Layer 6 of a small transformer language model trained on English Wikipedia (9 layers, counted from 0, width 64).
In attention head 0, each number of a token's query is one row of weights dot the token's vector x. The head spreads its attention over the tokens so far by the softmax of query dot key.

Query weights of the head. A number n stands for (n - 500) times 0.0017.
q0: 523,493,399,565,520,494,495,528,505,514,565,520,554,492,493,575,531,498,502,469,504,439,528,533,481,452,516,494,526,509,432,553,435,555,476,515,532,499,529,473,500,418,438,597,509,603,545,502,431,486,508,501,490,467,504,469,558,581,533,462,519,452,515,429
q1: 441,550,539,538,536,564,417,567,520,460,546,563,533,504,443,522,535,559,497,583,394,430,518,588,566,541,505,504,351,484,480,471,487,532,448,473,461,532,446,498,468,561,437,501,481,555,533,401,431,580,612,509,603,487,516,517,446,529,441,497,604,497,469,388
q2: 507,551,642,442,383,523,439,537,470,393,507,476,379,506,470,362,657,400,693,586,638,557,528,497,327,381,608,539,545,373,439,564,388,453,569,470,502,336,413,465,503,425,520,451,442,480,669,691,648,412,392,285,616,551,651,558,556,462,705,573,334,444,487,549
q3: 376,527,551,385,344,704,432,729,638,524,509,262,612,434,536,441,467,473,712,441,428,558,471,321,379,413,495,308,398,282,691,474,415,613,227,340,505,396,451,404,666,605,679,416,452,348,891,538,550,623,482,516,494,439,749,579,283,790,386,617,686,345,469,729
q4: 524,525,487,456,537,544,454,528,525,518,483,452,556,540,477,462,551,505,452,487,472,452,452,519,496,514,552,439,470,527,523,504,546,492,423,491,460,524,489,516,519,468,432,446,490,538,447,410,442,551,519,482,513,446,461,544,523,536,513,446,533,455,518,543
q5: 459,352,401,605,521,458,455,457,406,455,480,539,595,483,495,592,479,454,436,541,560,544,476,582,570,511,461,476,332,541,441,524,552,498,517,455,472,549,527,506,468,543,566,559,482,532,528,420,463,550,557,564,473,497,497,437,435,512,487,500,479,396,550,482
q6: 331,465,515,650,610,508,562,511,507,507,433,564,574,442,496,591,416,575,380,590,513,436,596,486,652,539,483,557,495,585,504,471,574,568,405,502,463,510,597,405,451,575,418,628,527,593,562,451,284,597,614,653,387,330,372,371,512,495,396,556,541,515,400,472
q7: 649,429,524,536,549,614,321,251,591,463,536,506,472,375,452,340,656,240,819,261,477,392,698,413,289,660,612,643,694,726,454,538,426,404,408,406,500,289,481,497,436,482,452,459,539,446,291,455,414,547,638,555,169,503,625,451,743,694,447,485,491,523,487,714
q8: 568,485,441,530,572,351,679,543,730,472,426,639,473,432,451,627,447,392,422,676,945,527,653,567,330,279,328,550,437,458,492,529,494,826,511,339,536,418,625,317,516,497,559,658,642,458,528,561,510,309,732,253,444,499,430,220,331,744,451,400,706,298,457,586
q9: 508,512,733,223,477,521,283,349,440,439,381,375,590,715,408,399,490,628,543,614,426,373,436,408,356,480,472,336,492,292,270,459,590,485,543,642,542,483,501,512,667,190,689,508,741,492,382,727,665,439,723,377,638,442,590,485,175,503,620,588,711,360,755,455
q10: 680,474,421,714,571,753,443,677,634,539,368,518,309,677,582,392,207,398,515,586,525,316,545,455,663,448,479,445,380,574,561,760,332,375,425,315,475,501,291,210,543,167,533,338,638,707,542,219,714,648,683,399,621,544,429,542,479,598,583,482,312,443,559,546
q11: 316,660,440,471,674,420,277,430,555,431,754,331,357,484,352,139,282,465,715,518,411,594,572,445,524,516,347,429,463,695,622,476,517,563,732,345,530,612,723,762,685,533,574,515,349,758,462,675,265,506,500,420,514,368,462,689,392,548,466,267,458,248,565,601
q12: 543,434,753,495,587,502,588,575,441,601,124,275,262,855,213,536,533,542,628,630,385,405,501,618,576,357,334,603,456,342,603,516,423,320,543,438,424,457,699,469,661,708,638,676,553,497,430,52,531,344,421,517,585,396,324,428,547,437,409,545,395,575,631,681
q13: 575,589,490,527,221,336,652,626,517,582,497,237,404,471,585,308,836,449,455,659,458,778,473,537,643,844,451,635,432,524,537,590,400,413,554,603,697,495,693,447,313,232,596,398,470,685,729,635,477,359,391,425,379,353,272,617,166,490,342,554,622,559,504,396
q14: 355,330,496,241,508,516,790,323,394,516,503,379,301,582,715,539,600,573,678,566,256,588,342,538,553,130,406,484,387,625,437,645,544,783,579,533,504,447,358,456,353,522,326,694,733,506,480,487,446,494,471,651,599,501,414,630,519,688,465,575,402,546,569,516
q15: 650,694,432,394,469,255,575,478,473,611,550,420,397,429,608,444,353,497,405,639,461,448,397,485,223,718,451,454,481,473,558,544,519,893,448,472,261,425,386,473,383,554,685,588,524,352,437,611,251,520,457,287,451,733,634,584,648,444,775,673,341,588,715,460
q16: 542,562,549,518,650,337,495,642,405,502,614,552,643,352,558,497,114,408,371,716,592,501,432,254,654,408,362,516,481,466,240,495,496,374,656,778,489,216,378,505,541,426,760,667,457,542,361,411,550,571,537,662,585,476,723,614,676,605,360,406,631,288,363,720
q17: 196,351,515,539,394,575,361,665,726,383,836,604,360,333,178,480,448,605,596,754,330,255,433,371,416,630,557,589,618,442,426,459,826,549,385,339,391,485,660,506,440,439,745,498,669,558,522,359,538,341,571,684,380,621,159,621,759,441,481,338,564,601,330,523
q18: 482,481,538,548,231,474,278,503,439,714,478,494,631,556,493,482,327,314,210,498,375,552,676,630,279,699,144,501,392,474,290,174,431,580,408,518,507,421,557,711,471,462,347,425,550,798,604,336,673,508,407,633,459,490,471,346,597,934,762,555,539,665,588,476
q19: 492,699,695,357,733,516,687,522,706,622,704,647,408,262,682,710,592,522,626,752,409,546,350,520,174,518,725,556,271,441,434,486,526,454,289,615,443,435,806,456,417,314,493,304,472,589,407,342,374,474,300,536,472,448,481,361,570,374,208,396,374,598,563,760
q20: 317,597,581,662,330,659,699,468,511,268,149,425,362,380,563,411,523,348,531,590,603,326,413,731,453,648,502,493,575,446,574,197,353,637,362,695,516,568,554,779,434,514,654,508,626,517,265,613,309,588,457,609,630,294,731,398,597,253,645,615,489,500,380,520
q21: 415,559,249,674,617,274,494,504,445,633,588,539,463,500,797,436,443,656,808,264,530,88,856,407,460,486,491,712,487,491,385,242,465,547,367,462,614,658,689,283,540,478,599,583,606,466,371,410,687,393,315,485,663,435,583,365,422,484,678,429,535,517,448,342
q22: 307,588,331,398,453,597,520,321,632,588,474,780,612,395,435,475,284,507,475,314,443,623,344,548,488,510,823,350,455,316,206,765,479,603,577,909,646,611,665,479,667,780,426,615,565,393,483,367,736,299,398,286,478,235,411,410,631,695,494,590,550,415,379,283
q23: 61,602,534,254,729,596,429,353,518,495,466,472,554,400,595,769,332,533,483,408,548,556,660,521,502,424,145,519,622,697,492,558,535,260,425,633,231,476,671,387,727,549,555,276,662,519,533,759,533,466,450,371,551,545,526,515,403,731,277,588,177,560,545,436
q24: 606,532,330,409,381,598,557,629,466,331,396,663,312,455,160,533,545,421,428,581,649,286,632,545,604,324,392,634,318,755,400,459,552,513,550,770,617,587,643,607,559,460,433,301,599,291,453,362,315,724,492,359,629,406,438,450,617,573,280,515,755,754,565,466
q25: 251,554,843,781,742,606,429,685,606,603,573,330,277,376,573,445,529,502,554,398,521,602,687,589,403,578,518,263,509,440,456,706,193,337,632,611,274,390,490,626,550,557,357,493,542,315,318,513,528,559,463,478,533,663,475,386,396,516,527,496,600,425,361,134
q26: 516,573,775,387,565,606,398,510,473,719,543,625,496,371,283,398,264,514,497,207,456,772,465,400,668,193,416,772,745,639,512,631,639,637,488,281,717,482,455,798,560,410,528,615,663,283,724,433,293,529,175,471,576,333,551,438,397,320,624,466,176,568,440,573
q27: 558,412,704,451,517,625,383,422,197,595,495,820,438,482,689,523,770,672,332,769,404,174,478,529,569,488,586,631,698,283,573,372,370,542,554,488,546,264,511,358,833,422,393,518,623,533,487,668,388,714,307,655,376,306,273,456,249,467,505,444,540,252,639,440
q28: 270,466,348,577,482,971,670,288,523,495,666,373,361,325,543,506,462,703,482,658,524,482,681,291,561,417,403,529,312,503,774,359,394,615,728,610,476,606,192,620,221,491,681,492,597,443,473,510,513,606,334,232,388,488,406,347,411,543,507,663,550,606,385,678
q29: 654,592,468,497,668,585,395,387,411,545,501,667,272,819,796,501,459,284,686,479,551,739,321,365,472,582,469,427,627,473,374,385,557,530,649,210,741,358,540,228,594,513,444,509,391,501,532,761,229,464,522,166,694,254,378,127,747,467,442,482,785,535,592,471
q30: 415,157,452,667,477,328,498,426,446,456,370,356,568,425,692,303,475,509,589,577,591,648,502,273,189,399,549,322,551,647,761,522,863,370,593,671,542,663,530,396,501,319,443,526,714,327,506,446,422,447,694,854,323,453,522,262,520,532,568,568,501,489,625,451
q31: 238,437,485,613,481,367,677,482,747,472,386,561,828,648,356,382,395,380,722,455,589,489,401,236,521,452,574,630,566,485,434,324,412,636,342,314,386,496,444,278,865,612,365,513,560,882,534,621,437,647,328,485,309,629,564,559,411,259,434,792,533,658,465,294

Each question shows a short text with each token's key, already scaled and adjusted for position as the last token sees it. A number n stands for (n - 500) times 0.0032.

Then comes the last token's vector x. A number n stands for (n - 500) times 0.0099.

0 " P": 462,537,478,655,420,509,621,368,444,179,420,511,639,447,520,645,535,600,427,398,465,668,747,486,490,645,444,454,368,456,469,385
1 "ed": 501,476,469,631,480,539,500,631,430,395,481,577,710,463,493,438,632,625,433,458,590,426,623,415,630,607,516,450,437,459,381,377
2 "ro": 497,487,454,704,520,461,410,398,606,477,538,508,582,499,616,599,477,643,420,406,567,728,481,372,449,494,671,446,708,444,513,564
3 " F": 551,525,440,578,568,491,554,409,510,247,380,421,605,412,617,821,597,625,375,427,557,545,716,397,491,481,672,431,437,382,461,482
4 "ort": 508,476,479,530,534,546,547,705,466,352,558,648,599,439,513,683,461,674,455,317,559,493,574,436,480,679,459,312,422,475,569,406
x: 397,555,395,391,524,457,393,609,480,504,464,303,521,506,651,455,377,523,318,672,357,422,609,526,615,607,611,381,623,488,566,535,542,826,521,465,492,487,582,415,476,606,633,593,594,152,472,476,438,454,473,448,603,354,513,651,548,639,555,393,492,318,497,557
To which token does the last token give the most attention? 3 " F"

0 "h": 486,524,411,465,457,545,535,435,553,231,319,351,618,490,443,659,435,527,500,484,607,650,485,542,532,701,520,520,392,306,640,360
1 "ood": 519,496,425,487,477,574,539,414,522,229,302,381,618,460,512,706,392,498,471,536,623,621,526,503,504,738,535,478,369,329,604,398
2 ",": 538,514,476,529,511,552,591,282,493,127,359,535,622,438,484,733,484,606,498,423,532,630,599,444,362,675,509,515,453,439,594,421
3 " his": 514,552,620,383,514,614,698,394,517,99,489,507,646,435,596,768,528,605,548,449,565,664,655,446,312,618,358,567,433,381,537,391
4 " p": 511,564,567,376,596,497,635,401,548,112,541,523,594,365,600,651,630,502,490,485,551,752,601,554,461,660,418,420,492,443,530,428
x: 612,603,343,515,575,496,437,606,418,564,519,404,446,583,686,453,531,355,337,690,460,379,467,569,503,494,507,356,522,620,490,499,569,515,566,585,373,339,536,475,713,692,499,452,568,529,455,457,388,479,364,604,645,189,549,584,709,568,514,284,450,410,306,542
Which token does the last token look at most, and with what share of its attention? 4 " p", with about 50%

0 "|": 516,564,615,528,463,595,689,223,570,113,512,610,676,468,524,655,540,589,441,400,464,647,668,530,342,494,403,445,425,375,448,396
1 " R": 533,508,593,627,426,497,683,312,493,206,580,608,589,505,675,657,591,601,497,296,484,693,706,522,375,488,408,437,396,419,455,469
2 "id": 516,472,619,553,476,530,533,577,404,379,544,591,823,419,761,425,478,706,570,538,460,481,580,489,531,470,575,414,369,340,578,489
3 "ing": 466,446,571,517,490,499,547,385,388,334,435,525,597,530,640,578,469,624,637,287,577,837,614,374,459,583,680,400,587,284,453,563
4 " |": 466,536,528,470,524,536,556,269,635,229,444,613,640,499,651,659,456,644,382,314,514,726,678,529,490,545,466,423,562,363,635,462
x: 495,435,468,384,485,451,645,464,411,509,431,516,402,487,638,494,519,275,366,540,421,371,421,680,449,582,492,427,665,649,615,594,617,520,577,480,306,421,511,424,523,908,560,583,476,548,540,535,481,417,545,498,523,383,508,724,508,599,474,444,424,277,377,505
Which token does the last token look at most, and with what share of its attention? 0 "|", with about 70%

0 " when": 515,531,609,517,467,580,725,310,480,72,450,546,574,387,536,669,467,658,583,451,561,688,599,431,365,606,438,541,429,364,565,394
1 " it": 522,546,685,482,499,599,740,309,431,83,400,536,592,374,516,703,488,633,559,402,516,617,704,471,381,614,410,523,350,379,563,427
2 " was": 534,529,679,527,514,603,666,221,540,106,466,541,604,303,608,716,565,677,510,497,554,554,731,435,398,494,446,488,467,418,591,482
3 " found": 525,529,553,488,542,492,618,249,476,118,566,429,547,393,594,560,604,653,455,538,578,580,673,417,290,540,416,519,417,322,606,476
4 "ed": 499,488,519,406,512,507,572,220,464,233,528,489,641,431,602,629,546,656,512,521,544,610,652,451,200,583,455,382,437,360,643,460
x: 339,480,398,686,601,380,667,493,377,509,510,605,432,367,634,472,335,490,425,591,426,391,480,480,524,441,456,313,433,548,717,477,660,561,456,495,430,535,633,387,603,805,537,474,559,544,577,608,429,462,465,520,594,509,390,594,607,486,588,237,359,346,452,562
To which token does the last token give the most attention? 2 " was"

0 "ively": 493,527,437,501,474,553,565,260,495,131,503,442,592,340,510,650,479,600,413,537,459,575,563,492,352,643,523,512,474,397,569,470
1 ",": 534,516,528,504,472,563,653,275,483,63,421,531,606,382,517,725,491,591,514,441,500,604,602,452,341,636,480,529,458,413,520,450
2 " and": 513,501,577,524,520,571,701,289,491,85,431,496,586,439,498,733,481,628,505,484,557,652,608,406,329,666,423,544,478,401,482,422
3 " final": 529,529,525,505,522,536,668,324,460,138,468,489,612,442,599,630,519,590,450,436,612,660,635,402,331,539,413,509,429,391,576,453
4 "ly": 498,470,515,491,529,544,547,323,533,160,510,450,569,359,539,587,464,711,473,491,442,616,624,556,320,580,408,402,538,338,581,601
x: 394,526,454,571,653,325,647,531,454,506,536,560,297,392,577,528,537,409,314,454,366,395,439,477,518,461,471,355,426,604,630,519,734,615,454,542,463,506,605,431,643,803,417,655,580,505,567,454,436,426,496,538,498,424,280,619,698,523,574,425,321,392,401,580
Which token does the last token look at most, and with what share of its attention? 1 ",", with about 60%

0 " the": 511,578,575,539,455,589,682,252,456,90,449,552,608,441,549,719,595,511,461,352,561,632,696,490,402,592,457,466,415,381,537,419
1 " ex": 521,521,458,470,415,457,621,301,436,157,506,477,577,495,559,393,537,530,579,267,473,621,740,446,423,590,412,550,481,404,560,464
2 "pen": 505,528,494,415,490,467,506,422,315,284,548,396,462,334,532,361,608,605,488,605,426,545,817,245,507,630,608,572,522,463,354,421
3 "se": 501,483,516,503,510,471,548,247,475,285,548,567,508,448,594,529,548,610,483,396,356,610,666,370,215,615,518,342,426,446,649,566
4 " of": 476,520,478,509,516,510,531,231,489,165,458,555,601,506,663,625,498,614,462,511,468,540,622,387,374,567,549,448,450,504,644,558
x: 399,478,411,520,631,472,589,424,355,646,487,628,395,499,618,391,389,361,361,459,460,420,496,521,545,534,583,434,462,578,769,530,651,596,427,530,497,504,570,463,421,927,483,437,473,436,572,499,416,588,411,521,549,466,409,638,518,396,655,359,397,429,389,483
Which token does the last token look at most, and with what share of its attention? 0 " the", with about 100%

0 " first": 483,531,450,565,463,531,612,279,529,92,486,561,594,321,508,487,578,662,538,447,575,663,592,518,419,619,455,493,505,435,628,472
1 " g": 526,518,538,465,434,508,607,334,457,181,490,607,657,408,624,554,704,544,515,412,618,733,662,570,442,706,442,471,473,445,619,413
2 "overnor": 560,572,500,530,496,507,548,350,502,262,412,560,645,417,679,623,608,579,463,452,742,591,519,425,498,496,454,516,524,434,616,444
3 " of": 495,471,510,422,519,504,569,254,441,171,516,459,581,535,594,702,533,659,502,335,570,580,687,435,422,599,446,467,517,283,488,479
4 " B": 492,518,507,534,586,516,640,512,494,204,465,469,584,411,616,706,619,570,384,397,573,732,725,520,453,580,540,505,483,317,500,365
x: 547,539,300,501,366,466,557,465,590,442,368,329,471,445,690,402,396,452,443,560,429,327,568,561,514,576,537,468,547,656,537,507,594,530,478,595,414,376,633,417,750,713,656,424,564,375,554,491,281,531,515,507,440,246,560,611,595,752,464,378,479,456,461,577
To which token does the last token give the most attention? 4 " B"

0 "ory": 507,532,456,477,467,521,586,198,449,169,387,483,564,374,463,679,572,541,433,409,560,575,707,521,404,717,468,481,408,381,513,518
1 " p": 518,527,517,462,411,481,611,258,522,175,422,499,625,401,548,668,654,554,501,449,571,670,718,513,441,688,442,452,394,498,497,465
2 "o": 522,524,521,532,479,498,557,449,414,434,562,566,679,457,481,400,735,691,549,564,627,401,594,373,607,602,371,553,398,528,497,354
3 "et": 516,506,460,508,490,486,480,399,556,229,751,446,711,368,578,488,592,592,505,576,488,502,560,334,434,618,515,423,632,531,461,541
4 "ry": 495,520,474,434,504,466,465,222,485,247,538,485,586,437,536,476,516,586,498,540,458,749,591,414,419,752,583,473,657,497,530,356
x: 527,489,400,597,548,335,643,630,422,543,445,608,460,480,660,532,462,381,320,580,402,434,435,477,569,650,421,454,336,447,538,612,614,602,547,631,211,604,619,475,588,908,440,582,532,470,535,494,423,509,467,516,440,448,433,561,607,412,489,399,365,455,412,376
Which token does the last token look at most, and with what share of its attention? 0 "ory", with about 80%

0 " he": 501,549,561,522,469,553,656,341,485,98,464,482,618,378,479,652,455,688,436,447,549,608,687,426,404,669,447,458,389,409,598,402
1 " had": 541,521,595,520,484,592,683,332,553,51,403,592,568,365,481,682,538,729,459,585,577,603,659,419,407,589,471,440,488,453,569,395
2 " been": 532,540,593,550,522,593,626,293,566,67,484,491,576,328,533,654,551,679,440,523,541,640,604,477,369,563,467,507,496,392,660,462
3 " att": 529,527,555,426,529,566,645,389,493,55,535,542,497,353,587,510,543,680,441,568,540,631,615,403,294,674,487,552,584,394,728,381
4 "ached": 486,513,504,537,514,532,520,227,620,264,468,487,453,481,559,589,691,708,317,590,521,406,620,350,220,588,491,437,608,558,503,297
x: 333,523,384,559,479,375,705,492,415,549,493,625,517,428,879,397,293,453,428,557,488,408,405,446,480,598,609,377,422,595,513,536,561,472,567,332,446,595,532,452,476,693,621,422,643,523,696,493,382,545,595,449,474,499,320,713,528,345,620,349,481,385,504,625
Which token does the last token look at most, and with what share of its attention? 4 "ached", with about 40%

0 "t": 474,500,381,581,445,503,518,320,381,265,442,510,750,403,492,624,531,641,434,472,521,634,576,445,495,734,542,474,478,373,512,512
1 " |": 559,522,463,529,476,574,576,283,510,148,421,564,728,504,478,703,466,682,399,472,544,643,541,479,416,586,520,480,452,337,542,427
2 " Rob": 549,518,540,473,472,508,631,564,567,220,484,516,603,487,655,701,543,705,522,363,628,589,736,521,452,583,345,604,444,344,539,485
3 " F": 551,536,453,558,544,492,541,527,471,419,440,387,588,447,654,721,643,657,500,584,537,762,791,506,547,581,489,437,451,387,626,322
4 "erg": 535,531,537,541,561,497,557,640,489,422,529,665,646,400,561,565,538,660,408,310,549,478,539,340,462,536,479,412,327,309,646,392
x: 425,458,414,526,408,615,489,635,537,684,418,272,433,437,682,580,525,565,505,750,261,477,607,496,557,526,493,380,623,459,441,582,498,595,471,571,409,499,647,493,585,639,475,621,461,201,550,294,524,484,426,453,531,441,540,527,583,713,589,327,419,395,401,419
To which token does the last token give the most attention? 3 " F"